Layer 5 of a small transformer language model trained on English Wikipedia (12 layers, counted from 0, width 128).
A neuron adds its activation times its output weights to the MLP's output. To switch it off is to set its activation to zero at one token and run the rest of the model.

Output weights of the MLP neurons that the questions are about. A number n stands for (n - 500) times 0.0015.
n23: 552 585 351 591 49 570 521 487 361 510 560 497 680 446 620 540 373 622 584 153 584 409 351 416 487 702 460 523 538 602 435 579 560 527 519 532 710 616 533 536 426 568 644 445 461 542 593 513 546 370 578 429 595 736 550 695 692 307 490 493 478 567 686 546 329 397 573 645 500 403 534 426 467 323 448 571 421 521 348 364 560 270 474 406 428 339 517 514 348 547 460 576 538 582 431 457 578 427 468 536 616 609 441 633 377 402 420 539 528 525 272 679 380 428 477 529 361 444 413 619 622 635 565 479 534 640 423 654
n44: 542 496 593 605 825 622 396 483 330 524 463 704 477 424 421 590 396 575 574 582 486 367 522 608 637 421 258 252 429 482 463 812 289 396 472 390 517 400 532 402 445 322 444 456 742 444 345 444 401 623 529 268 507 545 650 450 381 517 493 609 311 409 468 595 574 536 514 399 639 284 416 321 388 605 403 467 626 889 522 564 634 422 633 580 648 472 529 555 548 579 597 532 500 232 490 411 438 363 524 457 489 600 463 643 590 558 643 704 594 300 474 668 517 422 514 619 325 486 522 396 345 524 504 485 407 531 659 571
n51: 399 484 421 566 691 622 540 496 549 539 364 487 339 468 456 403 496 588 548 346 547 392 577 422 355 347 298 365 458 456 355 787 511 356 439 237 377 313 681 554 732 534 681 500 457 403 326 486 504 596 695 443 482 493 456 500 549 678 395 507 341 638 482 558 553 485 615 507 473 523 490 308 598 493 396 590 542 537 436 401 399 344 536 457 684 607 500 799 627 444 714 325 483 522 745 514 534 397 624 540 504 485 611 842 655 448 368 449 538 453 517 500 350 475 84 623 592 478 426 629 564 685 435 651 631 257 453 465
n70: 667 478 449 481 361 717 476 532 582 490 557 600 418 542 459 388 591 360 677 546 670 490 503 514 690 371 446 403 349 316 588 517 554 351 526 536 561 487 723 556 356 250 376 555 422 680 542 490 566 581 562 386 454 588 534 431 362 516 606 586 400 503 661 281 483 665 405 673 479 549 292 432 394 426 585 459 601 503 425 600 473 490 573 480 614 458 521 345 391 259 629 157 639 384 586 366 572 656 439 376 564 534 453 497 551 398 433 523 636 553 373 748 431 580 547 641 534 520 449 611 484 493 305 775 434 532 475 532
n121: 449 522 574 595 435 366 487 616 443 289 588 639 551 556 417 647 336 627 558 551 574 391 489 556 814 448 755 754 605 527 464 439 427 434 723 630 332 720 160 561 444 489 490 611 577 419 590 698 490 664 409 473 344 423 524 387 339 363 673 531 340 504 598 442 539 455 500 458 615 496 451 477 374 519 587 398 421 548 556 393 535 469 317 638 604 312 525 372 428 367 474 462 484 456 497 413 581 400 670 507 569 486 604 463 438 343 478 374 477 682 544 348 481 544 469 493 583 353 619 500 721 346 211 682 471 440 537 484
n183: 673 284 497 344 474 615 412 704 438 606 662 642 414 530 572 487 622 519 459 614 439 640 736 462 632 431 528 549 399 466 547 471 522 398 218 575 387 605 391 688 418 351 546 423 372 564 398 442 580 497 453 521 543 639 491 593 431 464 510 497 518 689 470 623 522 475 581 708 565 422 453 449 494 540 594 424 355 540 475 553 431 266 418 244 582 473 567 414 600 443 509 466 497 491 332 445 456 580 482 506 550 590 430 260 384 302 467 491 629 418 598 491 598 469 343 473 618 699 547 652 527 554 528 620 413 524 388 432
n246: 672 564 620 405 433 491 603 619 434 497 406 354 422 577 654 510 296 358 222 531 545 572 531 426 691 406 411 427 399 566 478 510 590 566 487 558 497 573 460 503 212 493 611 387 521 584 481 737 480 382 327 403 526 662 407 466 640 593 463 320 446 334 526 372 699 580 620 598 548 427 616 657 458 482 604 459 483 549 615 553 342 618 454 265 443 494 507 568 628 433 659 484 497 447 487 738 483 821 468 570 563 380 616 454 670 610 588 526 494 489 536 360 546 513 374 347 696 428 308 517 551 345 435 357 348 347 500 481
n248: 411 558 448 419 371 318 494 497 587 441 446 545 571 614 417 506 683 409 586 567 462 649 822 503 558 589 573 367 313 434 452 393 573 472 426 594 593 691 515 568 308 590 492 428 372 441 509 231 524 469 460 400 494 653 448 596 490 670 308 473 459 713 437 503 484 430 344 506 511 611 566 453 431 503 677 528 349 377 503 648 595 617 387 571 520 453 491 509 383 543 514 503 540 440 514 511 707 641 418 397 657 488 543 313 479 543 513 488 446 724 355 473 480 638 497 480 555 284 436 561 485 403 658 458 540 500 500 575
n251: 549 537 612 527 533 506 654 391 417 600 512 437 487 533 472 411 538 618 585 454 561 574 161 427 547 449 410 572 480 488 538 542 528 580 711 331 482 541 453 506 484 637 436 526 156 406 524 485 624 628 363 667 549 549 650 532 493 388 516 593 464 392 506 648 542 343 670 649 500 454 412 349 512 439 357 494 520 589 602 562 418 472 651 518 627 345 510 455 614 604 503 584 497 463 321 433 506 620 461 194 647 625 621 764 535 506 454 448 429 427 449 394 416 534 581 297 306 457 367 641 394 500 454 507 541 473 444 527
n263: 484 343 583 591 621 597 628 580 391 621 515 273 483 571 551 552 500 490 662 427 379 484 490 300 581 568 541 516 330 395 458 410 360 381 540 488 500 455 644 693 559 565 512 493 611 441 389 254 421 331 649 451 522 519 490 655 553 552 402 431 479 558 547 648 299 474 474 558 520 563 428 611 544 538 307 555 430 326 643 535 571 519 472 489 307 630 322 388 547 677 629 598 274 591 491 388 298 548 626 538 545 525 527 450 577 482 332 491 614 271 330 430 559 491 649 598 618 503 484 526 488 596 660 565 595 381 385 624
n321: 350 462 359 622 345 521 567 358 486 519 518 466 384 531 494 523 232 516 624 393 334 509 597 523 529 617 391 659 436 535 557 640 343 369 403 726 724 468 677 450 771 595 622 467 517 450 528 397 452 566 320 624 642 388 667 389 326 491 415 614 383 702 604 167 457 433 432 614 413 557 500 614 472 423 384 422 447 473 562 439 565 468 368 602 388 444 599 546 554 523 572 564 388 598 424 411 660 369 475 551 513 628 539 572 439 473 642 456 548 524 520 458 542 535 478 451 532 323 649 606 463 603 645 562 383 408 337 512
n366: 325 367 462 633 261 597 846 537 436 530 522 599 413 410 672 543 574 716 493 394 527 306 524 571 382 602 554 685 747 396 409 476 484 458 546 455 407 411 621 413 635 421 342 468 709 398 541 474 519 590 468 526 473 334 550 192 660 417 274 523 414 476 523 469 416 488 625 449 367 435 584 358 454 400 368 484 613 701 659 488 783 546 584 450 661 398 616 716 176 743 464 427 504 481 537 673 690 708 571 271 485 741 511 671 594 305 259 298 324 603 451 337 453 381 562 463 512 439 531 430 492 346 328 638 547 373 566 687
n370: 617 514 506 361 538 452 733 613 468 475 653 432 538 516 415 513 386 684 360 537 554 605 392 366 428 700 458 519 527 490 433 655 321 674 405 566 519 574 334 646 401 431 323 349 709 525 594 763 590 618 275 475 608 427 400 582 500 337 543 628 688 299 611 599 460 568 445 464 430 612 558 560 526 446 412 536 554 578 619 432 549 494 385 588 466 503 694 353 500 585 497 458 531 526 414 485 440 432 428 458 481 409 421 436 448 482 346 487 552 500 436 481 536 487 445 444 377 519 398 429 315 541 177 500 427 774 583 681
n424: 417 645 391 580 591 520 443 472 419 500 427 381 136 606 619 604 367 295 503 550 303 327 718 660 463 589 559 263 527 621 686 779 482 553 353 507 648 709 615 457 391 504 554 481 531 643 674 622 416 596 406 354 533 514 695 404 512 649 372 471 521 444 395 453 322 596 419 336 510 389 324 500 500 642 529 466 645 598 429 313 574 453 579 244 490 536 310 360 304 348 400 332 649 754 573 596 440 384 567 500 537 452 479 518 648 493 686 417 438 539 626 721 490 449 719 489 456 471 377 625 500 493 453 742 263 528 633 358
n463: 653 529 352 314 338 576 343 440 32 473 511 510 492 293 346 599 551 551 452 426 623 565 557 666 738 413 535 290 578 320 599 524 504 518 565 678 485 484 417 427 652 544 449 301 446 435 208 531 807 460 508 451 346 469 394 548 687 401 496 380 693 325 469 407 391 555 863 424 543 414 629 545 461 627 485 552 545 590 512 527 488 539 696 495 507 660 269 662 369 429 334 461 478 821 377 555 460 829 417 547 797 449 526 585 472 541 392 253 544 401 479 461 613 449 473 305 445 585 468 728 743 367 403 656 548 556 413 574
n507: 592 333 541 414 297 641 465 534 737 339 350 377 552 466 543 497 572 632 357 673 576 506 432 520 615 382 345 281 585 464 701 591 269 562 468 497 512 432 591 744 444 391 476 584 332 557 500 437 609 382 533 327 596 348 448 555 659 478 311 516 631 582 525 394 470 676 418 385 579 402 485 506 586 515 592 566 446 329 450 374 585 394 653 638 485 651 517 343 514 477 482 564 497 433 537 452 553 481 491 422 613 542 540 586 660 448 514 369 476 219 521 500 745 519 645 506 419 641 592 393 531 481 292 503 561 481 703 420

Each question names a token from some text and the token that comes next. It shows the activations a of the neurons there, in the order above. A number n stands for (n - 500) times 0.012.

Then comes g, the gradient of the next token's log-probability with respect to the MLP's output, scaled to length 1. A neuron's effect is roughly proportional to its activation times (output weights . g). A number n stands for (n - 500) times 0.00078.

"for", then "ced"
a: 500 486 500 570 501 490 488 791 577 500 500 492 751 769 494 592
g: 550 358 446 658 550 449 455 402 518 427 491 484 516 586 559 524 492 474 405 541 545 483 456 646 776 565 627 435 696 428 427 447 616 360 526 666 627 576 383 644 551 609 423 637 494 534 530 417 214 612 469 512 463 701 328 639 505 456 582 711 476 556 329 601 521 652 418 365 378 464 280 471 462 486 610 653 499 487 434 366 582 461 581 501 382 443 511 604 462 370 453 533 558 472 237 478 653 490 416 383 368 469 661 592 594 87 372 372 529 647 633 366 621 636 398 454 634 474 319 531 415 259 527 552 403 622 464 724
Which neuron, switched off, lowers the next token's probability most? n248

"j", then "abi"
a: 500 497 492 557 500 617 487 559 500 500 500 500 500 547 500 491
g: 395 577 490 520 572 539 608 426 637 728 513 452 698 540 460 527 508 627 543 359 576 185 432 521 610 331 430 519 261 626 374 613 554 422 693 355 495 678 393 567 653 328 584 337 649 655 393 761 312 557 514 517 496 332 398 656 603 370 323 384 375 603 445 438 473 590 314 551 436 496 614 661 517 525 342 437 439 419 584 414 374 569 604 399 461 357 455 606 423 168 457 548 663 572 610 304 640 438 585 504 489 557 451 428 601 467 395 512 370 553 578 557 553 603 497 578 606 459 419 402 395 487 624 556 736 567 465 508
Which neuron, switched off, raises the next token's probability most? n183

" was", then " close"
a: 506 539 487 500 486 496 499 500 500 495 496 500 486 768 492 522
g: 420 545 584 486 566 658 465 509 554 439 378 176 306 636 627 726 494 520 480 554 572 479 609 524 522 308 532 299 524 484 603 610 396 670 467 709 575 306 345 541 552 620 541 553 346 587 541 326 421 486 735 333 618 543 504 682 567 438 295 611 498 471 267 498 536 352 374 443 346 483 585 421 374 356 601 359 605 547 454 426 567 444 576 631 809 378 696 333 409 523 529 381 592 629 602 428 633 405 551 331 475 574 505 669 550 436 590 499 641 294 534 433 522 292 534 442 497 622 413 511 510 511 430 674 491 475 512 420
Which neuron, switched off, lowers the next token's probability most? n424

" of", then " Pun"
a: 500 499 495 500 517 492 509 500 499 596 491 681 785 500 758 827
g: 554 395 480 553 634 568 570 476 788 577 579 563 340 361 474 496 567 456 390 327 559 325 583 657 534 623 471 545 571 598 393 390 314 581 613 500 631 723 555 441 530 520 430 360 662 495 450 791 394 485 438 472 467 550 524 661 375 652 593 621 453 336 352 682 449 482 349 594 338 449 317 255 494 459 573 462 404 698 509 666 523 219 581 472 432 460 519 581 619 451 569 574 675 546 437 587 410 514 541 692 365 587 379 426 534 244 394 399 469 383 428 438 624 491 349 479 389 778 468 480 432 662 540 315 495 568 504 431
Which neuron, switched off, lowers the next token's probability most? n370

" the", then " D"
a: 488 496 497 500 486 486 486 497 486 490 488 513 495 490 496 583
g: 658 435 524 319 429 494 631 554 380 528 387 647 243 521 417 335 560 511 643 325 354 396 647 300 398 612 437 609 551 448 576 191 289 446 471 490 352 637 425 363 405 616 506 282 784 412 501 620 466 451 338 539 576 596 720 508 165 661 418 714 571 503 627 672 637 437 510 608 478 526 429 419 632 459 497 506 520 656 441 534 453 302 481 568 526 681 571 514 446 442 525 601 470 461 569 686 449 632 472 615 489 577 559 498 354 530 472 618 579 526 546 594 551 638 447 345 674 507 353 600 460 463 506 429 328 451 498 470
Which neuron, switched off, raises the next token's probability most? n507

"y", then " (199"
a: 488 499 500 487 500 783 541 580 488 600 499 500 486 500 500 500
g: 471 532 608 497 499 677 645 575 623 614 479 487 657 219 664 510 446 465 561 423 453 400 251 286 377 570 498 651 435 447 686 296 430 554 351 752 522 679 467 507 611 246 550 430 474 538 324 577 520 471 418 675 383 496 533 527 370 483 614 400 469 412 483 630 412 316 712 662 619 371 444 641 420 493 457 338 556 520 519 352 481 515 417 271 364 380 529 628 555 652 596 556 494 667 370 270 332 514 460 483 727 560 442 485 481 446 547 463 567 405 544 487 610 605 528 527 543 534 412 340 622 593 396 734 435 699 462 548
Which neuron, switched off, lowers the next token's probability most? n183

"j", then "ab"
a: 500 494 493 547 500 631 496 509 500 499 500 500 499 499 500 486
g: 730 345 442 627 512 290 334 653 316 310 489 457 442 507 479 358 532 392 401 518 640 610 497 390 520 529 548 247 463 228 612 454 447 523 551 559 663 453 455 385 341 455 466 428 502 478 608 588 500 443 517 542 596 566 478 415 768 577 688 689 626 382 504 610 465 557 668 393 595 328 431 361 463 528 533 466 671 596 442 548 716 275 506 453 682 549 703 381 390 636 537 360 515 498 477 656 498 586 191 449 481 468 534 438 474 185 683 530 646 632 366 550 513 538 457 460 416 666 481 584 513 598 398 587 461 495 515 552
Which two neurons, each switched off alone, lower its probability most, in order? n183, n70

" a", then " la"
a: 488 492 498 500 653 488 492 499 493 486 486 577 487 497 499 507
g: 519 591 690 470 465 563 406 446 576 485 627 574 560 334 561 383 471 557 335 589 537 425 548 232 471 494 513 410 640 275 316 397 333 740 426 365 322 760 424 440 583 346 683 577 488 563 341 575 487 476 578 425 531 369 425 508 424 578 805 611 494 395 523 632 369 522 407 518 694 549 532 537 492 512 566 387 623 503 603 418 220 559 388 612 328 491 670 613 399 442 563 475 598 395 647 648 568 372 499 637 471 413 643 443 255 422 534 609 490 465 753 447 511 547 664 383 426 471 534 643 317 649 363 555 508 480 424 530
Which neuron, switched off, lowers the next token's probability most? n121

" of", then " Cape"
a: 487 500 486 500 492 495 497 499 500 492 486 500 496 491 668 559
g: 502 571 673 447 521 467 353 423 621 447 522 506 436 297 466 473 476 743 331 485 484 516 535 472 414 257 537 503 297 468 437 466 530 636 754 478 440 184 413 548 589 513 449 367 474 595 397 460 492 377 605 508 616 499 537 820 742 599 642 397 500 534 440 521 559 512 373 261 324 538 532 559 501 497 526 603 261 479 583 392 311 282 761 599 616 393 583 558 561 557 439 562 660 691 477 445 549 396 353 459 501 540 538 568 444 477 489 557 567 660 307 334 562 396 562 602 405 320 365 629 596 615 667 459 528 598 636 514
Which neuron, switched off, lowers the next token's probability most? n463

" second", then " of"
a: 499 500 500 500 606 487 500 500 499 500 495 492 497 487 500 493
g: 406 561 463 491 485 537 505 354 561 459 545 638 446 614 528 518 191 571 698 521 475 477 671 431 383 495 380 695 733 400 561 325 214 523 529 567 630 391 304 664 417 568 619 488 339 471 645 472 559 331 483 491 516 499 356 546 491 512 562 251 621 378 654 370 250 433 510 581 703 533 392 579 335 725 493 404 525 419 493 590 528 534 336 484 370 418 481 636 484 677 646 389 490 449 625 438 336 326 559 492 474 544 492 738 509 668 496 423 519 456 660 353 735 591 294 423 675 479 541 512 533 495 475 504 506 673 507 479
Which neuron, switched off, lowers the next token's probability most? n121

"ajor", then "ity"
a: 498 500 496 497 500 490 490 500 500 545 489 500 488 488 495 499
g: 498 375 475 413 726 403 449 573 313 488 398 446 536 465 322 375 589 517 591 391 564 462 532 518 448 550 788 510 646 633 353 493 561 367 525 418 449 554 664 610 290 477 711 448 442 461 628 814 361 561 411 632 544 200 502 507 413 526 452 488 305 456 450 326 547 563 373 599 579 453 440 370 292 401 529 363 630 510 354 519 462 462 534 519 340 521 585 415 735 501 501 288 510 319 791 451 501 379 394 567 401 474 694 554 601 477 504 580 507 479 577 453 473 541 515 570 564 521 841 404 506 609 583 448 614 584 687 546
Which neuron, switched off, raises the next token's probability most? n263

"ip", then "lin"
a: 494 626 499 500 489 704 500 625 496 491 500 499 486 495 499 498
g: 484 459 563 625 549 544 725 369 484 550 523 335 464 566 492 417 580 670 462 547 251 309 295 580 606 383 632 378 554 508 629 477 479 604 353 480 717 475 620 394 491 455 574 532 601 477 352 570 485 445 556 766 541 541 285 586 628 476 471 613 411 432 335 546 494 487 502 397 418 423 364 558 713 440 248 615 736 610 409 578 770 332 485 306 393 574 427 459 477 314 440 634 552 489 556 586 397 330 594 280 458 530 565 549 367 513 591 603 634 366 435 448 493 590 371 382 479 519 480 664 493 526 508 619 784 532 533 279
Which neuron, switched off, lowers the next token's probability most? n44

" He", then " referred"
a: 500 497 500 500 490 500 486 490 494 490 669 486 658 508 499 500
g: 703 480 659 684 485 370 349 367 597 620 483 844 406 485 493 189 539 496 485 385 506 556 546 477 548 471 639 482 393 620 412 530 434 374 586 507 572 553 547 617 697 657 572 487 340 208 561 441 424 595 568 852 527 472 603 310 534 336 620 547 380 565 377 442 619 540 581 439 399 551 505 710 381 351 551 503 450 662 416 610 522 347 529 519 522 548 261 348 453 464 438 534 466 451 547 442 395 593 573 457 517 394 501 498 404 468 304 495 328 330 439 618 519 711 663 625 390 442 669 498 352 504 459 408 599 576 438 574
Which neuron, switched off, raises the next token's probability most? n370

" The", then " w"
a: 493 490 497 500 487 496 525 498 486 488 669 773 563 486 492 491
g: 450 525 452 584 425 452 342 468 470 392 473 263 434 411 654 771 554 574 188 487 446 380 205 535 574 552 636 618 441 470 403 530 616 538 491 466 403 283 550 656 255 703 465 551 345 487 654 333 583 356 476 407 540 443 358 445 517 446 471 637 438 562 676 388 570 467 503 578 591 450 572 581 610 546 428 473 564 481 544 633 537 633 468 400 578 708 641 444 349 416 381 516 611 468 637 482 506 508 519 271 673 570 434 603 293 674 513 694 464 434 302 515 639 294 616 687 484 373 404 594 616 486 558 416 630 594 441 632
Which neuron, switched off, lowers the next token's probability most? n366

" national", then "ism"
a: 545 500 500 500 497 500 486 500 500 545 490 500 488 487 500 501
g: 586 365 486 435 397 414 614 544 323 749 500 356 457 453 327 514 546 574 444 468 530 416 781 518 455 571 755 574 509 657 467 397 586 545 520 165 638 498 737 398 434 419 581 470 342 487 507 484 408 388 505 458 437 303 554 360 402 427 653 389 470 624 418 470 600 418 603 481 574 583 355 725 475 590 493 513 423 440 412 433 376 322 621 566 265 693 440 229 604 542 479 684 529 387 718 508 565 369 493 637 366 500 497 390 485 427 491 591 526 613 556 414 477 634 586 404 642 507 530 572 331 466 450 623 740 705 527 548
Which neuron, switched off, lowers the next token's probability most? n263

" of", then " S"
a: 516 500 497 500 493 503 500 500 487 491 500 500 486 500 687 799
g: 514 481 440 513 617 436 588 328 504 616 570 398 386 470 535 514 537 434 318 501 392 338 439 559 493 449 495 628 591 427 294 377 386 450 610 363 451 449 591 616 406 417 505 567 640 415 523 565 419 415 631 295 451 728 362 447 399 436 456 539 727 415 444 762 166 325 298 771 457 533 479 519 373 668 498 511 736 578 496 421 578 429 448 514 646 570 357 355 523 681 483 449 586 490 642 752 353 416 611 338 666 362 605 504 543 495 459 625 497 549 606 718 601 503 360 470 572 393 556 540 483 634 441 438 544 752 404 569
Which neuron, switched off, raises the next token's probability most? n507

" four", then " full"
a: 500 499 500 500 498 495 500 491 662 500 576 812 486 494 486 487
g: 306 678 528 496 467 315 701 610 405 462 295 576 390 515 326 677 525 414 617 702 470 595 443 528 456 422 553 399 504 419 551 763 487 468 541 474 453 507 659 527 589 603 554 662 601 550 191 548 572 379 330 437 526 529 518 569 606 426 322 772 360 466 463 519 485 491 431 605 139 572 454 628 481 557 569 528 598 541 571 486 513 509 584 518 676 406 754 456 433 389 569 422 505 511 259 383 510 483 553 468 494 438 428 574 464 547 491 522 536 601 379 622 233 257 703 621 420 505 356 579 603 292 563 587 409 402 567 453
Which neuron, switched off, lowers the next token's probability most? n366

" either", then " side"
a: 500 487 496 500 495 567 500 500 716 500 490 611 510 493 486 486
g: 434 400 427 639 701 444 520 451 507 407 428 308 316 316 405 543 846 519 387 542 445 533 473 438 486 414 468 667 509 679 478 504 702 495 538 547 691 414 572 468 475 509 496 592 347 429 542 472 368 670 349 553 653 541 627 431 417 479 412 676 544 621 528 466 534 478 487 488 403 514 768 524 522 359 485 517 544 382 290 642 489 378 543 246 656 325 794 470 392 282 552 366 441 421 415 399 484 232 507 474 405 516 605 642 800 280 591 503 639 591 419 525 442 577 486 506 472 479 510 699 559 546 466 478 623 495 462 619
Which neuron, switched off, lowers the next token's probability most? n251

" pot", then "ent"
a: 500 489 487 495 500 499 500 487 499 500 652 500 486 492 500 500
g: 425 705 347 524 591 540 581 524 335 348 608 406 364 531 576 447 234 661 438 488 420 451 459 537 440 685 694 486 645 519 390 530 602 502 538 584 596 238 351 363 411 444 437 370 525 436 552 722 459 383 493 506 691 399 492 398 474 562 484 621 405 429 497 391 780 605 435 519 667 434 533 473 460 239 547 534 479 549 308 493 518 382 638 532 622 601 655 197 657 501 427 494 536 482 745 364 553 366 535 527 407 424 751 482 613 639 501 400 670 634 461 608 384 450 510 293 464 393 607 571 709 467 399 612 479 463 470 468
Which neuron, switched off, lowers the next token's probability most? n321

"ated", then " with"
a: 495 500 500 500 492 492 500 496 489 486 499 496 503 543 573 490
g: 524 419 565 469 795 535 382 586 430 561 314 402 507 509 411 593 570 459 614 341 594 470 514 637 754 459 408 660 480 674 302 365 641 592 517 381 398 507 603 343 658 444 460 529 554 523 662 522 280 513 355 460 571 474 500 522 391 497 481 469 558 529 492 513 502 515 247 499 337 385 402 449 245 658 439 436 532 634 447 554 525 489 480 369 501 341 865 475 603 407 559 489 796 402 614 399 341 350 526 293 320 541 542 492 686 325 489 411 635 545 536 507 500 523 406 648 456 671 680 444 479 556 540 465 666 658 409 524
Which neuron, switched off, raises the next token's probability most? n463

"is", then " from"
a: 731 500 500 498 498 494 495 597 489 498 500 493 533 496 500 500
g: 458 509 468 560 457 674 732 496 478 509 597 408 610 623 805 484 257 360 629 505 306 475 565 474 435 511 541 535 499 479 529 445 405 441 241 395 468 519 559 385 467 636 607 604 398 556 710 612 457 445 446 295 287 550 552 193 520 573 699 304 507 320 498 573 782 401 459 609 641 577 584 473 405 323 516 676 486 486 754 600 563 515 382 590 395 452 480 386 643 616 597 578 391 453 468 603 294 480 364 480 551 583 435 443 429 498 419 512 609 464 388 484 668 575 487 588 486 314 331 490 618 542 433 477 496 707 511 325
Which neuron, switched off, lowers the next token's probability most? n23

" of", then " soldiers"
a: 487 500 499 500 533 492 500 500 532 699 496 682 606 500 694 850
g: 460 485 716 513 549 395 610 481 691 610 570 262 359 372 599 624 605 433 328 457 504 396 492 361 675 392 579 548 441 476 383 338 471 428 443 353 439 533 672 528 423 396 414 443 490 466 566 511 445 405 460 427 852 416 457 476 583 666 489 501 441 605 778 484 610 459 498 541 585 500 542 520 794 486 545 485 361 440 562 499 447 459 348 152 534 538 426 469 511 424 730 562 613 426 563 489 515 461 550 849 525 357 412 483 426 599 663 364 422 658 449 463 411 411 423 455 553 452 408 594 605 641 612 491 628 611 202 426
Which neuron, switched off, lowers the next token's probability most? n263

"ik", then "h"
a: 499 486 500 677 499 499 575 665 498 500 548 496 487 500 500 500
g: 417 343 362 731 462 827 488 503 621 390 262 596 502 660 537 532 604 408 485 471 593 535 382 444 446 614 251 462 436 359 399 458 461 387 662 412 338 381 528 891 554 419 276 366 648 535 625 853 348 473 420 461 445 618 529 369 635 363 373 576 409 520 544 475 511 574 393 393 458 446 393 416 464 431 594 523 661 619 355 657 570 535 564 382 674 551 398 493 724 413 463 449 476 573 552 491 389 470 424 574 534 390 377 555 590 503 479 463 504 567 554 514 486 587 540 388 471 700 551 549 327 619 597 678 413 481 498 562
Which neuron, switched off, lowers the next token's probability most? n70

" m", then " t"
a: 500 500 498 494 490 500 500 497 775 495 558 500 551 486 500 500
g: 449 641 346 491 460 550 655 487 565 602 630 391 472 339 555 483 571 748 366 562 444 286 480 455 513 370 534 237 516 505 338 624 528 580 617 394 382 377 305 373 581 490 709 541 509 560 384 461 382 539 420 402 562 394 463 523 571 563 394 452 499 653 547 519 414 453 566 675 496 373 616 624 534 637 698 553 338 533 372 381 622 679 648 529 778 398 513 429 461 381 397 521 529 559 431 425 654 715 708 514 636 412 470 399 693 504 349 460 310 513 502 564 464 284 808 472 377 640 544 461 497 519 520 396 563 413 231 496
Which neuron, switched off, lowers the next token's probability most? n251

" pe", then "op"
a: 500 500 500 500 500 529 500 500 529 500 499 487 688 490 500 818
g: 320 419 560 419 423 394 645 513 500 385 533 397 359 427 483 617 543 435 530 365 671 511 573 483 393 330 530 407 466 771 660 394 470 488 493 493 508 278 524 382 490 322 687 493 482 544 699 481 630 344 461 497 526 642 582 228 423 428 528 427 655 590 503 746 482 473 667 491 313 388 469 719 396 749 543 516 400 716 479 473 394 490 520 576 534 514 505 324 604 341 549 410 303 519 678 598 261 515 523 534 667 666 445 582 671 252 470 585 342 479 576 506 552 574 642 504 370 517 462 333 606 504 411 616 633 505 644 420
Which neuron, switched off, raises the next token's probability most? n370

" bre", then "eder"
a: 500 497 500 496 488 491 500 488 496 492 486 488 747 488 500 490
g: 484 584 521 466 485 606 697 297 589 377 419 603 619 654 286 512 502 501 461 751 463 494 293 480 596 551 674 618 584 457 281 538 579 514 497 318 481 654 522 572 592 641 512 664 506 517 512 477 309 594 574 588 360 658 372 613 325 550 607 328 344 514 635 588 527 410 342 303 376 641 354 497 560 436 424 388 549 616 431 513 640 644 327 628 466 334 508 573 647 218 529 464 542 479 534 628 488 304 634 323 515 390 328 722 375 587 511 496 652 464 426 486 630 520 640 393 375 443 514 291 488 575 465 532 630 515 345 460
Which neuron, switched off, lowers the next token's probability most? n370

" written", then " in"
a: 492 498 530 500 596 489 500 500 493 500 666 487 499 488 493 486
g: 578 638 493 289 615 453 463 353 535 545 388 552 587 383 542 438 442 571 484 632 390 621 525 556 496 496 377 356 251 636 646 695 308 501 542 440 334 416 646 466 523 275 531 500 596 470 506 423 550 462 435 476 567 582 447 516 497 478 452 620 845 639 331 348 408 543 562 647 556 543 391 394 319 428 262 533 648 588 420 431 312 394 527 509 511 476 398 499 637 595 602 549 584 484 535 228 386 570 494 580 701 417 376 686 618 423 506 486 277 610 468 476 563 525 221 666 618 624 477 394 415 735 588 545 683 529 467 619
Which neuron, switched off, raises the next token's probability most? n121

"es", then " to"
a: 939 497 487 499 500 500 500 498 499 500 500 499 653 566 559 593
g: 457 382 366 659 568 473 453 532 430 394 602 266 634 599 646 795 330 420 490 582 395 511 591 609 406 441 852 253 492 560 404 435 543 692 634 389 569 502 416 484 330 508 519 450 475 374 490 549 537 554 544 396 438 473 604 509 428 645 664 416 571 543 614 562 579 797 538 288 524 434 356 570 663 405 338 438 497 469 476 422 382 807 384 284 520 528 439 661 582 565 301 464 550 527 275 478 570 567 407 469 293 422 628 371 476 499 542 428 518 361 489 474 423 376 560 433 451 563 640 706 668 602 518 482 525 521 470 561
Which neuron, switched off, raises the next token's probability most? n23

"ran", then "i"
a: 500 498 500 617 500 500 486 488 492 499 500 500 497 500 500 540
g: 447 547 696 420 464 458 299 302 472 293 499 342 438 445 554 508 615 679 426 483 655 399 717 540 457 685 514 546 540 534 535 466 270 808 189 321 426 472 519 538 585 363 590 560 421 524 516 448 537 489 570 465 549 282 463 394 347 450 492 455 502 676 387 525 633 619 605 644 720 545 364 555 615 348 403 496 674 603 527 647 414 545 464 637 353 487 472 441 670 628 299 503 416 350 565 423 397 456 531 430 646 497 682 678 403 526 332 465 486 355 546 591 557 525 679 530 546 387 449 246 451 496 681 572 535 568 404 575
Which neuron, switched off, lowers the next token's probability most? n507

" in", then " World"
a: 493 489 495 499 493 498 500 497 487 487 491 494 487 498 519 605
g: 615 567 420 355 432 607 378 453 492 322 569 427 543 375 444 544 298 773 494 444 606 615 448 449 503 402 556 432 428 434 564 522 300 434 550 666 510 334 513 272 407 358 306 356 587 543 296 566 650 468 521 333 582 434 523 449 448 317 597 754 496 187 538 679 568 614 586 630 507 429 479 418 629 530 637 513 552 562 619 500 473 482 675 600 356 400 513 774 654 457 525 485 344 662 484 501 658 477 430 426 672 579 377 601 455 544 577 599 541 630 524 481 508 531 589 594 525 541 696 400 565 395 203 307 426 376 515 616
Which neuron, switched off, lowers the next token's probability most? n507

" with", then " off"
a: 502 500 500 500 488 489 497 500 491 486 571 487 653 486 821 631
g: 526 481 364 575 415 591 592 493 656 529 591 398 452 458 712 533 628 490 552 538 563 381 411 458 383 709 707 748 317 528 570 563 571 369 492 300 634 475 583 700 511 595 612 551 232 342 482 404 514 388 651 577 468 375 573 666 575 596 238 525 546 671 596 487 436 484 585 590 510 560 358 516 465 386 654 238 456 467 484 491 742 322 533 583 448 423 461 397 572 508 489 518 663 501 307 418 663 348 458 585 369 485 519 583 564 517 510 379 437 299 343 550 501 337 563 674 408 427 267 463 630 641 511 289 338 605 493 470
Which neuron, switched off, lowers the next token's probability most? n507

" in", then " 1976"
a: 491 490 500 500 489 500 500 498 486 551 500 500 524 487 646 747
g: 459 526 402 377 442 604 586 293 615 592 519 498 641 708 513 309 403 594 573 317 373 624 469 488 532 604 526 591 411 458 607 586 453 566 443 494 499 428 352 356 613 396 486 514 596 618 316 455 402 433 483 495 469 599 663 304 483 405 517 686 667 438 432 354 544 506 437 441 433 287 559 510 301 477 474 628 407 571 715 344 441 378 576 663 523 554 440 456 904 266 335 620 409 608 559 400 488 637 453 438 695 387 334 611 521 266 616 527 469 645 447 438 464 455 626 625 604 606 388 550 467 346 420 747 575 583 567 583
Which neuron, switched off, lowers the next token's probability most? n463